Layer 2 of a small transformer language model trained on English Wikipedia (11 layers, counted from 0, width 128).
A neuron's activation on a vector x is GELU(weights . x + bias), where the dot is the dot product.

Input weights of the MLP neurons that the questions are about. A number n stands for (n - 500) times 0.0018.
n7 (bias -0.028): 528 358 277 545 614 337 350 700 269 314 603 652 645 508 500 377 586 375 489 380 278 618 129 487 454 586 626 552 444 487 538 419 522 334 673 578 540 635 607 296 457 475 481 559 556 788 359 431 594 300 366 486 677 362 402 404 450 710 530 769 583 529 689 422 525 564 410 627 570 239 547 561 489 492 551 493 490 606 521 451 387 563 432 413 608 435 535 315 479 674 381 596 493 656 341 387 380 807 521 412 713 329 490 584 435 510 567 630 612 333 510 504 607 245 539 516 515 531 487 588 637 618 486 534 500 532 514 358
n14 (bias -0.018): 571 660 474 733 635 325 477 837 524 712 504 508 469 918 444 666 441 534 374 425 458 492 293 424 450 681 593 517 620 636 569 666 366 361 557 548 284 704 544 735 461 453 220 613 560 727 488 459 407 578 628 381 634 568 367 504 375 352 476 567 625 367 482 612 531 293 198 655 549 337 331 518 577 451 453 542 592 416 413 430 673 545 520 309 708 504 508 519 440 334 536 353 400 336 465 379 308 620 354 630 756 214 357 376 479 590 536 605 388 653 449 542 508 531 504 352 196 582 451 602 470 573 461 478 656 530 478 454
n27 (bias -0.049): 415 674 392 349 656 303 524 550 488 56 736 611 388 601 670 546 410 419 692 461 508 618 373 544 385 214 541 825 614 522 529 488 459 643 542 523 385 740 454 601 372 469 547 496 651 780 488 608 620 602 368 385 358 488 452 516 544 340 237 418 482 464 597 516 612 575 615 390 582 508 460 511 691 720 536 607 485 636 679 369 489 450 588 530 522 474 582 390 360 747 376 185 555 664 199 266 332 538 361 431 500 475 266 606 467 834 388 544 337 532 683 365 262 361 705 366 410 441 409 488 620 413 579 537 441 487 500 472
n71 (bias -0.030): 421 595 459 321 573 589 451 485 287 467 511 449 568 504 622 669 151 455 422 649 553 549 237 533 686 467 454 243 590 585 496 464 534 667 459 426 394 466 666 670 445 624 462 696 786 600 347 568 463 607 265 401 337 389 561 581 484 560 533 431 480 514 566 478 635 522 544 436 545 697 570 775 525 613 785 303 380 532 542 350 550 569 586 411 584 426 316 657 538 533 373 380 303 725 300 392 480 519 479 482 685 507 513 402 416 538 423 489 637 661 517 475 412 278 546 341 431 432 638 337 634 489 542 407 447 656 421 560
n120 (bias -0.032): 447 732 424 275 633 571 437 508 655 520 673 387 358 537 471 500 577 496 343 386 250 467 366 372 672 435 620 342 457 369 380 476 636 564 615 396 328 601 590 542 522 555 683 477 622 228 540 716 389 684 386 606 434 570 703 500 298 388 682 479 655 353 662 577 445 529 606 373 454 277 301 541 252 717 508 383 388 339 492 716 481 740 459 573 679 515 547 799 557 479 478 677 340 512 361 568 489 500 527 604 496 508 448 496 471 515 292 406 813 430 374 598 488 379 387 469 885 349 650 561 722 597 465 570 225 439 489 317
n139 (bias -0.035): 596 677 492 528 631 550 463 696 681 487 322 538 391 333 846 425 388 274 317 357 219 438 616 604 304 474 562 477 381 608 469 534 399 628 701 531 450 370 500 496 588 634 513 633 686 618 605 712 734 384 371 620 552 480 479 422 576 399 406 739 665 433 535 586 450 413 588 354 581 421 483 551 508 482 513 467 561 292 581 368 788 645 307 295 383 563 504 537 322 286 410 312 537 584 781 719 591 544 231 733 554 350 468 334 443 360 327 458 643 372 789 653 525 425 500 262 335 358 534 610 536 306 641 737 593 64 585 619
n142 (bias -0.067): 569 467 358 434 444 544 298 433 438 221 630 766 444 403 732 678 479 558 517 329 603 597 598 659 657 194 441 518 636 589 245 524 545 606 446 534 359 389 345 648 708 514 698 458 546 442 696 316 450 699 372 520 446 586 343 389 602 551 373 319 310 585 340 734 456 317 458 364 555 529 176 523 293 597 476 536 624 536 446 420 689 488 479 419 471 586 577 594 640 717 537 594 366 399 368 524 610 305 603 504 668 374 470 496 272 780 380 492 449 342 575 480 441 520 689 496 410 555 421 613 624 342 619 890 673 351 538 410
n187 (bias -0.042): 681 612 485 384 674 246 429 600 633 587 390 656 319 327 571 416 487 442 731 388 492 538 554 474 453 616 585 397 434 608 441 418 327 275 529 300 280 358 564 297 379 437 694 442 368 578 532 893 621 522 723 572 517 547 504 389 430 487 413 634 537 257 508 508 484 416 612 181 680 290 512 466 512 602 614 476 720 718 445 534 454 570 424 455 300 572 578 433 500 613 297 357 591 344 552 735 439 440 416 630 360 272 344 234 311 512 791 732 698 449 706 468 599 576 338 531 706 543 366 453 434 520 608 448 627 487 461 658
n225 (bias -0.049): 535 565 500 589 357 485 667 684 413 696 436 628 555 496 397 549 646 752 635 492 431 461 485 694 492 432 517 635 407 435 388 414 557 613 492 476 592 488 559 457 577 503 294 500 240 253 596 539 546 410 591 653 462 446 289 391 399 438 591 218 433 426 452 534 284 619 373 622 349 750 434 728 624 411 615 282 597 537 425 492 305 724 492 606 453 704 421 630 414 339 503 455 366 430 342 415 517 555 493 336 625 535 521 674 606 479 504 559 346 605 634 489 391 434 815 525 512 508 460 561 564 594 336 773 512 229 280 467
n227 (bias -0.037): 427 554 454 708 777 584 445 225 463 242 532 516 328 407 397 523 401 404 529 410 599 475 525 622 776 616 312 549 526 765 563 463 565 414 508 699 459 393 300 508 325 552 560 701 647 484 476 194 268 243 340 686 417 457 448 579 712 496 570 474 639 536 437 586 516 450 370 534 372 379 468 568 583 766 629 302 478 514 554 811 477 735 483 618 457 346 556 567 671 542 657 284 421 471 340 709 409 377 559 167 424 466 451 663 641 492 574 687 393 579 552 658 579 575 642 536 632 453 421 554 372 461 314 166 471 412 465 520
n228 (bias -0.084): 487 478 517 727 302 334 496 604 653 830 482 491 622 230 495 492 575 559 368 458 410 582 710 243 384 545 416 534 304 496 564 553 586 394 559 263 419 649 772 386 357 610 355 534 517 293 670 375 518 707 392 474 250 449 421 607 639 651 393 275 576 465 382 736 487 568 642 372 589 441 853 537 500 642 896 732 500 628 437 450 188 286 619 448 437 467 308 440 373 273 643 336 418 221 548 478 384 403 306 716 378 459 582 356 335 713 487 682 630 684 581 483 453 315 414 447 505 615 598 479 340 873 535 484 321 490 307 637
n254 (bias -0.011): 396 623 346 388 585 612 651 457 823 435 508 527 493 653 527 609 376 500 348 424 434 476 691 410 456 365 500 711 373 490 492 394 442 534 345 447 810 572 640 587 497 409 700 561 561 146 474 529 431 479 469 647 512 569 522 570 555 437 366 392 578 549 420 630 489 450 639 493 286 325 504 805 463 512 398 574 581 622 543 292 345 561 602 610 355 405 664 291 388 547 486 663 493 288 287 417 713 468 375 492 407 331 437 410 557 443 538 396 400 272 758 530 662 685 335 625 400 421 386 627 641 592 522 618 473 255 550 452
n284 (bias -0.014): 426 588 432 422 636 482 558 235 340 390 290 560 319 578 653 864 345 407 581 504 628 360 632 428 535 374 768 463 378 500 372 762 500 538 565 431 568 705 340 396 571 436 524 529 257 643 467 719 611 496 458 526 454 348 578 449 429 333 386 381 581 351 483 337 478 496 450 343 629 627 533 500 357 484 676 679 537 433 547 698 636 600 454 507 460 444 369 504 249 442 531 545 547 512 323 366 447 582 401 493 375 609 329 512 557 574 618 676 559 627 390 529 339 595 333 500 630 594 707 583 425 489 449 387 675 751 717 347
n285 (bias -0.073): 570 442 379 420 597 666 552 469 667 762 534 537 649 406 449 795 557 672 649 482 500 333 456 622 415 729 345 478 613 561 510 688 594 358 538 547 500 564 191 384 666 552 201 516 395 371 593 443 555 489 565 585 379 461 473 569 579 528 676 325 564 407 426 374 434 466 532 491 436 372 631 531 441 451 550 438 443 410 577 326 403 487 611 436 461 572 482 581 336 448 305 446 640 291 490 540 333 437 572 500 477 514 369 661 455 459 391 566 542 497 457 366 487 575 520 530 362 300 623 625 465 555 684 386 695 613 545 627
n306 (bias -0.036): 507 318 603 600 548 216 591 542 527 299 436 677 426 570 370 573 548 443 735 492 529 271 647 422 449 542 619 574 342 415 481 268 452 556 577 597 565 350 408 313 312 490 405 685 749 547 662 263 580 394 766 460 661 558 344 555 460 551 387 448 537 597 266 481 595 473 436 357 471 558 318 614 555 625 690 420 493 779 504 391 549 472 469 350 527 490 492 518 718 438 541 560 529 717 286 400 549 598 208 657 695 640 465 610 583 394 610 529 465 547 576 562 431 463 518 730 417 391 440 532 322 366 343 339 488 476 631 319
n309 (bias -0.015): 717 374 434 259 537 427 447 568 369 437 395 712 481 948 528 322 409 441 512 529 356 561 610 408 610 627 676 513 311 344 540 189 559 516 820 496 649 385 605 731 465 693 541 452 404 273 511 346 655 513 445 671 460 451 492 402 507 342 414 603 584 473 339 606 561 276 540 507 698 584 470 406 287 447 709 485 549 517 705 710 428 544 524 582 632 482 290 391 407 488 561 324 455 339 500 238 442 415 739 484 347 653 529 623 583 544 393 340 275 462 368 618 621 584 628 560 545 508 607 511 415 587 397 493 561 479 552 624
n312 (bias -0.001): 622 460 500 489 471 504 454 573 444 695 441 330 446 533 516 529 142 560 302 550 538 423 520 396 558 408 610 753 500 479 241 433 480 630 798 475 761 380 416 395 578 527 525 451 489 384 218 478 560 324 608 370 774 613 543 359 450 476 464 333 479 492 352 762 700 633 667 419 462 544 577 664 373 394 731 615 482 185 417 553 328 358 796 382 563 616 604 496 556 690 591 658 294 496 608 617 507 504 646 739 369 520 383 355 608 563 660 500 665 393 612 442 515 404 332 340 512 631 315 504 575 534 439 637 345 572 351 260
n353 (bias -0.054): 526 571 504 389 689 454 509 701 595 278 509 345 284 408 666 613 846 615 529 554 414 214 679 725 324 410 369 270 500 716 365 491 717 608 534 331 734 770 427 384 261 556 302 420 309 786 523 460 462 576 699 459 232 639 250 269 513 689 373 753 290 468 543 491 505 510 584 426 379 591 500 284 468 553 444 86 563 661 509 408 526 411 596 364 292 465 293 532 527 548 224 439 586 573 321 708 194 651 687 337 702 490 483 647 488 676 590 939 608 495 509 628 614 555 613 674 667 247 616 424 255 541 454 479 369 596 456 532
n369 (bias -0.066): 793 543 715 540 473 376 631 982 649 602 580 310 570 213 449 543 709 520 504 434 451 504 572 431 487 624 451 427 173 672 400 638 543 744 707 718 466 487 533 311 538 450 424 228 600 335 554 401 290 170 509 406 470 597 413 333 432 740 398 460 697 517 681 496 418 444 452 547 540 370 557 356 537 421 341 582 470 472 202 604 551 520 561 511 500 434 451 407 384 358 430 420 663 604 529 488 272 408 475 496 483 604 352 441 317 659 316 730 513 520 678 451 598 455 712 542 434 342 407 480 700 488 439 592 670 700 524 106
n370 (bias -0.035): 346 512 421 580 362 477 300 520 639 354 603 527 519 634 609 560 323 446 637 552 507 492 465 403 524 535 521 521 529 507 575 386 548 611 609 620 656 492 700 347 486 477 295 666 373 540 522 568 457 496 492 415 520 687 379 689 435 350 465 690 476 511 622 389 761 539 184 539 817 406 363 659 411 690 455 441 578 436 660 425 493 435 406 299 357 349 629 360 347 512 398 435 212 476 601 334 578 675 615 337 537 614 397 504 232 529 341 366 760 548 857 478 578 455 507 508 360 607 480 569 718 633 403 615 603 397 532 496
n372 (bias -0.058): 582 454 613 430 529 347 745 448 663 602 619 505 613 576 537 385 495 309 622 529 411 514 758 533 457 719 380 585 352 475 472 701 303 610 608 432 333 596 418 675 496 664 640 661 365 426 145 629 738 799 264 380 552 478 405 593 504 600 528 306 319 818 630 403 464 252 565 589 430 284 353 390 545 633 650 642 414 729 395 585 559 635 85 525 439 191 379 412 273 378 513 528 620 453 532 468 795 672 513 459 352 514 288 431 329 383 449 518 327 61 521 741 593 768 562 214 553 672 427 439 539 766 594 529 543 594 435 234
n402 (bias -0.050): 512 522 471 508 439 860 543 360 353 562 364 633 474 587 545 492 398 400 270 477 897 249 460 468 518 527 460 606 244 512 414 847 389 694 392 537 416 847 323 517 535 500 244 634 492 681 772 467 339 649 317 504 473 403 543 577 587 568 473 551 425 552 359 221 427 572 558 328 357 382 397 463 749 432 504 714 165 436 424 673 578 462 486 664 598 427 533 441 211 369 443 535 496 541 530 417 734 317 628 719 379 204 545 443 660 649 670 444 384 312 625 633 538 624 436 389 657 981 367 634 458 453 543 404 559 301 537 632
n408 (bias -0.029): 406 518 712 584 686 377 407 711 330 450 408 611 433 710 587 334 526 776 533 638 282 684 382 691 615 522 523 442 331 584 526 450 302 632 445 451 442 567 460 524 471 382 492 615 453 418 413 802 591 298 536 483 566 548 486 555 494 537 267 398 426 514 487 511 420 365 527 530 357 533 469 523 524 408 305 424 503 500 160 622 424 294 577 445 516 668 421 314 310 584 523 446 552 496 433 560 364 582 417 667 549 559 662 373 541 581 706 437 515 348 461 660 306 649 514 582 668 645 551 571 459 369 642 536 511 538 453 445
n412 (bias -0.027): 595 598 724 683 620 421 203 451 549 399 644 407 445 400 561 717 411 591 723 546 605 475 561 380 424 545 674 579 465 485 508 508 500 279 315 578 405 783 644 554 457 455 691 573 332 496 385 375 778 500 435 496 451 411 512 367 345 442 800 423 352 265 640 326 347 541 223 522 527 450 555 682 496 625 392 617 374 576 515 596 232 366 421 606 368 381 670 581 255 475 574 585 321 596 753 440 684 483 512 544 764 284 534 404 489 617 435 421 551 228 685 590 637 339 570 513 568 379 539 400 684 340 449 511 592 400 378 632
n419 (bias -0.004): 637 639 413 388 508 421 429 422 469 569 275 454 647 579 675 518 213 489 469 604 548 512 693 687 592 640 393 804 467 604 413 283 603 538 543 429 403 359 577 515 384 471 609 319 420 365 324 424 691 479 558 663 496 650 149 504 442 393 573 516 332 659 405 485 373 461 475 454 709 547 578 602 313 563 565 403 534 385 493 211 528 634 626 601 442 504 556 589 453 277 282 420 493 496 771 500 539 504 362 611 669 445 294 604 598 522 655 515 484 667 570 422 827 489 433 575 496 468 554 529 369 215 515 695 714 397 525 448
n441 (bias 0.017): 478 414 496 410 239 584 308 601 682 776 392 353 403 559 625 570 784 679 316 133 399 734 790 607 500 342 342 165 775 457 510 326 512 127 597 753 345 421 563 532 470 625 640 576 303 572 954 482 361 649 424 523 297 446 393 321 356 544 742 600 555 393 677 809 145 345 384 421 721 277 450 674 320 696 345 372 483 783 392 495 465 639 578 431 210 487 600 623 617 316 682 391 587 456 407 491 641 824 427 646 477 456 618 526 462 407 428 412 609 527 552 408 445 394 518 562 396 569 563 468 760 537 408 569 495 246 331 669
n493 (bias -0.027): 632 358 734 455 398 461 768 430 504 665 500 504 488 417 370 559 302 360 615 647 500 682 440 533 617 553 529 417 513 598 504 361 463 480 582 301 362 529 732 492 675 463 521 454 443 645 531 602 825 587 573 554 508 396 559 376 672 492 395 297 514 476 559 697 273 377 248 537 519 500 457 223 512 666 619 651 636 260 324 475 578 663 138 369 578 463 361 454 199 586 533 356 364 562 520 524 440 642 500 400 574 649 611 569 401 876 739 504 525 152 419 496 329 504 461 390 538 554 468 698 508 430 625 398 533 560 368 400
n500 (bias -0.054): 417 570 627 491 465 468 544 885 497 414 653 668 426 591 500 390 407 370 423 569 490 571 671 610 507 593 379 514 772 586 406 412 412 621 557 430 494 545 409 394 497 307 486 385 540 500 503 589 307 347 245 614 550 418 536 287 576 547 708 465 606 562 605 526 478 554 531 387 422 426 595 415 484 602 601 281 506 391 525 426 488 426 618 452 637 491 531 642 600 369 666 585 494 459 619 494 491 316 417 647 564 392 627 270 541 522 281 574 435 487 503 382 497 455 513 349 538 469 610 484 528 424 519 718 348 398 602 532
n505 (bias -0.030): 590 468 507 507 541 510 565 576 450 518 359 361 524 540 651 619 245 460 678 560 331 661 603 410 504 547 772 581 626 644 620 394 368 688 471 392 539 485 773 263 659 506 549 466 557 530 744 507 439 207 364 438 351 544 612 424 325 353 482 669 596 465 523 439 510 431 487 533 656 380 445 641 538 397 331 641 595 512 337 456 431 500 588 600 440 546 362 548 335 337 520 571 473 405 594 293 192 500 531 634 510 515 346 477 513 497 504 372 519 555 480 255 565 614 500 531 600 338 588 436 439 565 393 342 702 764 510 455

Each question shows a token from some text and the vector x that enters the MLP there. A number n stands for (n - 500) times 0.0084.

"ies": 537 523 574 499 368 602 508 585 595 570 430 350 563 643 552 224 627 416 677 638 457 570 472 377 538 441 299 339 437 517 669 774 231 499 499 540 452 433 551 553 572 303 442 240 659 565 374 510 597 576 632 502 415 642 444 417 605 588 608 596 397 322 479 491 498 674 589 530 475 364 452 646 623 434 451 415 601 421 600 451 358 601 253 469 510 280 590 508 629 574 629 478 374 489 497 375 630 507 498 397 310 393 525 597 577 404 533 362 451 631 286 533 404 356 478 574 471 449 666 582 475 509 515 547 577 533 638 350
The neuron with the highest activation: n372

"ob": 497 530 559 471 465 736 403 490 511 510 415 405 569 634 586 312 583 376 590 510 434 515 542 322 522 384 414 417 354 530 737 762 438 477 392 481 429 436 576 494 494 311 503 195 693 528 583 501 649 607 566 482 385 670 489 380 561 493 523 548 332 344 401 506 499 680 558 587 414 346 608 688 593 344 444 429 565 431 586 496 538 500 380 489 507 365 514 470 758 545 651 401 374 546 598 399 625 522 557 379 255 418 458 552 564 401 544 414 506 655 237 590 389 352 474 529 472 388 624 589 515 477 561 505 742 652 518 444
The neuron with the highest activation: n505

"lead": 552 541 525 505 387 668 494 599 522 449 462 407 545 635 555 339 642 464 611 451 503 434 527 478 426 416 398 405 375 507 687 763 232 437 403 454 390 489 535 487 603 299 448 199 644 638 463 448 635 495 633 445 469 644 434 334 601 539 568 567 395 289 408 497 522 701 630 570 451 445 522 667 428 368 418 408 622 482 601 546 498 524 404 469 531 324 643 489 735 577 631 393 405 514 473 380 648 515 504 483 217 515 488 614 400 513 523 457 441 588 389 505 370 330 553 615 378 416 703 579 430 420 571 548 748 593 474 491
Which three neurons fire most, strongest first? n369, n441, n14

"sh": 411 525 508 482 265 645 509 430 568 435 372 317 564 710 579 229 547 458 621 589 418 531 563 517 497 390 418 393 504 565 612 748 216 558 413 468 420 491 593 533 559 370 444 163 637 598 420 513 648 473 632 433 537 690 414 438 693 545 647 478 375 272 438 511 467 725 675 491 479 475 626 639 561 325 471 423 643 445 565 406 411 405 343 338 560 342 669 568 720 545 641 484 369 509 392 435 631 564 542 460 363 511 530 475 446 354 503 437 537 648 377 597 406 397 529 521 491 387 624 582 434 536 562 489 636 556 592 388
The two highest activations, in order: n500, n71

"re": 462 512 610 585 345 662 448 414 562 453 473 426 558 622 492 307 625 391 610 488 422 595 550 437 416 450 363 415 536 517 687 762 360 463 484 438 400 457 561 524 586 334 420 178 664 472 392 573 635 546 605 405 580 544 444 430 592 529 627 562 359 281 392 502 531 721 589 480 361 413 611 676 479 312 470 397 648 420 576 508 465 444 362 466 515 419 621 588 746 581 567 396 358 602 429 333 633 530 543 408 264 499 537 584 572 392 556 385 488 580 302 525 411 307 570 530 424 445 635 615 412 519 667 534 662 607 548 495
The neuron with the highest activation: n285

"cont": 525 455 514 473 401 557 409 479 616 479 456 444 548 636 548 325 533 460 427 551 445 507 482 270 510 444 396 492 435 613 688 739 261 491 372 569 421 441 617 489 631 361 529 99 658 572 471 482 627 554 657 423 425 716 574 440 688 449 410 602 378 253 321 447 529 613 654 559 418 452 533 613 600 371 462 456 660 461 524 523 367 518 380 478 490 437 676 648 736 556 528 386 435 551 498 399 720 522 582 318 230 508 458 491 562 475 578 392 573 557 339 594 301 379 511 480 489 562 707 503 498 485 545 553 698 530 429 480
The neuron with the highest activation: n187

"dep": 520 446 569 510 395 563 429 459 452 352 423 424 519 680 512 284 560 399 456 422 496 535 504 370 534 504 360 380 331 669 648 704 318 590 355 530 412 514 578 584 671 463 495 139 660 469 487 446 635 564 583 458 406 621 459 468 661 467 610 508 420 392 391 502 430 688 612 583 564 511 548 610 487 347 508 416 626 479 520 364 463 495 424 432 537 324 681 620 815 660 560 403 354 503 418 405 735 604 551 333 275 441 533 541 436 436 511 447 576 687 328 541 337 389 565 524 432 515 727 593 444 522 628 490 650 469 513 493
The most active neuron and its activation: n71, at about 1.6

"c": 470 534 588 561 373 627 473 492 529 416 357 353 569 695 527 318 597 492 578 524 374 607 525 405 486 378 347 415 532 644 650 674 269 519 409 498 454 502 544 498 522 382 476 126 639 558 484 520 646 553 598 494 473 719 455 478 674 554 549 575 339 355 373 540 438 739 619 482 413 450 689 680 603 264 441 382 525 423 525 498 426 413 361 391 470 387 620 535 637 611 647 443 412 518 456 446 642 576 509 464 266 453 545 515 554 322 469 366 511 608 301 682 299 320 491 588 484 434 658 676 420 482 538 524 667 563 543 468
The neuron with the highest activation: n408

"well ": 560 553 551 457 390 656 455 493 589 508 452 468 558 650 456 326 630 420 575 561 526 515 516 416 401 452 352 413 446 556 718 755 224 463 417 381 460 473 512 484 588 422 607 143 618 506 464 501 721 584 609 403 505 660 508 465 579 555 616 469 379 343 429 466 607 687 632 495 390 339 579 726 421 459 470 379 636 412 544 510 498 499 270 336 422 347 550 556 748 550 605 391 392 524 466 421 567 419 553 461 221 397 557 588 485 451 522 508 528 652 355 635 284 342 457 488 567 461 608 552 427 538 553 542 672 569 563 521
The most active neuron and its activation: n187, at about 1.8

"202": 552 494 480 480 367 670 425 450 544 451 431 396 490 586 560 275 547 425 678 484 465 423 462 477 460 380 348 462 467 515 724 656 288 436 399 462 508 505 618 324 616 425 499 137 696 532 451 511 620 523 697 353 366 618 435 527 531 569 608 603 405 400 482 556 597 689 545 541 458 598 413 688 558 315 424 385 552 420 528 515 390 536 336 447 480 335 648 520 671 550 560 461 345 485 594 514 702 551 430 359 298 486 463 493 517 404 508 340 523 739 336 669 345 447 554 640 504 498 699 639 351 520 508 560 661 553 569 406
The neuron with the highest activation: n370

"su": 507 440 508 527 413 609 476 422 481 479 400 418 516 720 656 360 546 432 661 541 424 522 542 364 490 456 339 390 405 534 751 811 362 597 319 564 452 534 573 502 574 422 549 165 624 524 524 571 549 527 631 482 491 672 458 435 588 498 631 654 386 423 393 491 367 667 516 583 511 465 553 710 524 325 464 510 634 363 545 454 361 576 354 504 520 324 582 586 802 515 543 429 281 504 559 342 628 562 563 328 335 369 380 606 618 393 504 435 564 617 172 596 325 415 480 491 480 428 544 565 509 483 507 574 586 551 495 401
The two highest activations, in order: n505, n419

"mis": 504 570 467 467 356 688 443 475 629 545 458 340 492 695 537 444 630 373 658 526 397 500 540 448 421 452 219 347 349 556 717 786 339 491 426 601 471 473 608 512 531 350 454 133 617 565 508 514 614 578 638 352 545 642 532 452 609 523 500 583 390 344 362 473 476 597 545 537 500 464 598 698 599 411 427 504 685 431 678 431 382 498 362 376 613 328 578 527 776 613 628 486 351 511 521 309 548 533 545 446 352 375 495 527 554 368 583 438 507 521 315 567 369 355 434 548 464 449 614 580 458 489 559 502 655 452 468 429
The neuron with the highest activation: n14

"ings": 543 514 678 591 364 622 452 488 571 520 380 333 478 630 587 224 600 391 603 641 485 440 471 456 470 459 354 392 454 545 696 767 266 492 442 551 439 512 610 472 571 301 469 267 665 528 361 479 566 514 555 423 427 705 450 326 669 531 601 505 438 305 463 490 490 678 551 610 474 400 468 719 564 433 405 447 716 426 573 500 416 612 304 387 553 288 602 607 671 490 637 475 371 458 496 399 639 580 558 378 269 465 526 634 573 398 491 436 520 619 275 518 328 410 487 593 520 455 600 524 470 523 462 569 567 488 654 411
The two highest activations, in order: n370, n120

"x": 413 494 477 432 357 654 497 453 596 560 471 360 566 738 612 165 638 477 525 596 419 584 473 486 439 391 368 373 454 488 594 753 368 526 441 475 521 500 526 555 482 247 523 153 616 535 468 531 706 535 590 484 402 699 539 403 659 573 570 616 319 337 460 471 502 730 543 470 411 404 630 644 636 300 435 377 527 452 595 426 454 489 352 381 550 351 651 483 702 502 680 523 426 508 488 461 628 499 545 424 321 411 514 517 479 378 481 374 497 639 426 585 346 351 451 552 557 399 631 628 468 493 578 580 643 579 565 404
Which three neurons fire most, strongest first? n500, n254, n120

"film ": 572 545 581 511 345 651 482 517 516 513 471 347 450 590 469 240 566 530 597 570 416 503 473 513 399 351 392 327 540 598 717 708 256 464 452 478 464 442 576 500 553 534 633 117 651 553 422 461 711 478 631 439 421 613 432 442 640 547 608 594 452 301 385 483 546 674 652 605 465 487 498 694 500 320 401 466 605 460 458 515 389 558 336 317 533 506 578 486 798 499 569 393 297 576 612 426 561 466 552 462 330 366 390 547 647 352 541 441 545 631 314 563 380 372 536 530 529 605 683 546 388 498 483 516 662 415 595 393
Which three neurons fire most, strongest first? n139, n441, n312

"ev": 461 511 484 463 377 681 396 532 553 465 429 507 525 727 528 314 574 460 580 545 523 585 558 445 462 396 355 459 426 562 697 753 327 490 407 439 481 508 560 483 567 355 516 189 574 610 447 524 571 565 556 441 497 576 452 382 639 507 689 551 307 443 423 552 506 757 553 524 354 305 579 629 457 305 492 430 495 404 634 449 450 535 338 467 506 369 574 546 753 514 683 377 375 593 536 431 614 559 574 473 196 443 547 581 584 320 482 338 501 596 342 554 313 339 583 510 530 494 677 570 458 500 618 497 655 613 461 411
The two highest activations, in order: n500, n441

"s": 431 531 593 479 353 568 485 522 570 505 391 331 546 605 582 278 610 400 553 555 433 458 571 371 502 448 409 414 498 561 655 701 217 574 467 540 481 388 599 551 502 303 470 237 658 538 415 520 630 514 721 464 478 789 461 428 742 550 550 605 450 380 475 488 439 706 567 572 496 437 485 640 571 272 477 450 683 440 584 375 375 527 318 367 550 266 606 556 720 578 661 483 388 549 407 443 696 543 536 486 355 446 445 576 563 303 539 364 503 609 191 607 360 326 518 605 436 484 592 611 456 496 523 512 556 503 535 407
The neuron with the highest activation: n306

"ult ": 550 460 605 514 360 684 482 435 522 452 542 461 553 603 482 366 608 509 595 494 380 599 476 420 427 462 372 347 466 566 633 794 278 489 460 476 510 554 569 390 461 394 586 144 580 597 457 459 615 572 647 498 458 626 413 360 596 605 648 563 387 286 405 393 667 642 554 549 480 357 638 638 484 423 395 383 603 373 579 511 443 477 378 247 447 357 587 416 792 607 618 442 393 538 505 353 663 446 535 441 273 499 538 599 587 380 472 432 492 657 289 556 437 422 485 495 514 483 666 566 370 557 564 512 657 537 572 522
The neuron with the highest activation: n285

"oth": 534 605 505 451 415 693 475 470 572 597 356 369 550 689 652 297 549 416 688 582 509 481 479 258 495 390 419 415 440 574 645 690 294 429 368 568 472 485 497 423 592 305 541 117 588 585 432 471 642 579 587 503 436 587 513 382 560 519 546 514 331 326 447 417 488 699 609 591 449 352 587 742 564 385 416 401 600 430 545 453 485 480 381 471 445 371 633 602 725 530 640 444 504 578 579 402 580 470 554 500 267 544 467 648 574 439 494 419 470 635 369 500 386 243 517 482 526 479 680 614 483 445 508 526 661 560 482 349
The neuron with the highest activation: n505

"af": 540 564 495 512 336 682 558 539 460 514 442 449 522 630 601 266 561 345 563 488 451 549 542 353 527 447 263 456 393 521 673 727 427 395 293 438 387 471 560 547 582 403 558 130 620 462 509 527 572 536 597 454 432 680 420 380 600 531 618 539 379 374 354 558 491 698 563 598 457 459 603 656 512 455 430 426 530 472 575 456 456 472 376 503 553 307 630 578 811 551 565 493 340 586 479 378 641 584 578 334 314 495 475 588 531 281 505 395 569 670 354 543 379 283 532 530 372 472 699 578 449 511 480 512 694 679 478 461
Which three neurons fire most, strongest first? n441, n71, n419

"cer": 531 516 615 576 423 592 470 484 579 465 429 351 460 529 512 259 535 411 575 555 429 496 487 408 485 312 439 409 455 659 664 659 329 469 331 474 487 515 535 467 455 253 458 76 635 494 432 503 672 519 607 443 495 753 483 390 627 468 571 628 328 383 466 469 544 679 646 559 470 457 666 717 625 335 453 347 561 407 501 607 386 508 450 523 467 407 638 555 718 567 654 438 376 509 601 535 661 560 485 351 396 422 414 496 621 398 548 314 466 627 269 561 402 365 555 558 534 439 726 576 440 453 469 513 661 581 606 403
The neuron with the highest activation: n412

"is": 460 609 477 540 362 688 443 435 601 510 453 334 554 637 521 435 724 446 628 507 416 542 496 529 492 389 332 352 455 452 621 723 321 469 439 502 500 513 551 619 545 263 479 186 622 601 422 483 640 588 669 435 510 679 470 486 559 557 579 549 370 299 363 462 563 598 649 535 463 409 619 688 619 280 459 405 652 408 625 520 332 504 299 403 468 325 580 499 663 587 621 463 444 494 451 369 639 479 495 451 259 438 519 555 571 394 476 396 458 559 341 648 351 371 491 574 459 455 684 565 473 528 585 434 692 597 444 451
The neuron with the highest activation: n285

"not": 481 557 556 487 441 650 479 542 544 572 478 419 474 649 434 241 661 385 526 461 474 452 490 399 490 542 368 325 408 483 711 672 181 582 361 510 435 482 541 510 561 312 498 218 676 539 400 621 704 590 707 464 461 680 467 358 657 456 455 532 383 317 452 521 456 570 681 578 481 443 574 676 574 375 501 454 712 471 472 576 352 569 356 535 506 326 698 570 674 697 535 417 320 521 460 485 579 420 515 407 288 384 497 521 558 371 600 467 488 647 370 599 310 372 476 523 461 493 628 425 501 449 586 507 660 596 531 470
The neuron with the highest activation: n187

"aw": 457 556 516 446 365 768 435 542 562 530 304 399 458 647 589 433 566 384 574 523 417 548 567 564 545 413 365 371 474 542 667 681 252 434 456 474 400 474 541 483 591 427 515 153 588 554 417 519 622 540 564 497 588 674 420 494 658 518 629 510 454 302 444 566 529 700 574 589 447 382 581 697 550 348 482 342 587 443 580 523 482 438 390 414 510 334 597 613 796 545 584 542 313 554 472 403 551 509 502 362 201 493 511 555 487 355 489 425 518 629 287 544 339 298 540 524 524 361 754 568 439 545 547 493 581 555 524 498
Which three neurons fire most, strongest first? n441, n120, n71

"des": 447 542 556 502 410 543 415 497 661 430 445 352 447 712 533 270 525 318 596 547 429 531 447 493 414 361 373 426 508 576 657 842 368 539 470 472 443 470 628 592 606 302 415 187 713 573 448 551 645 492 679 379 360 681 478 508 653 541 570 624 508 385 437 483 452 740 554 558 539 413 623 707 577 402 468 529 644 478 592 389 422 450 378 405 533 389 626 518 723 590 551 344 348 604 463 303 564 525 462 411 286 370 493 521 548 411 532 430 481 652 364 511 402 316 510 539 474 521 722 577 432 527 505 474 590 481 460 448
Which three neurons fire most, strongest first? n27, n14, n370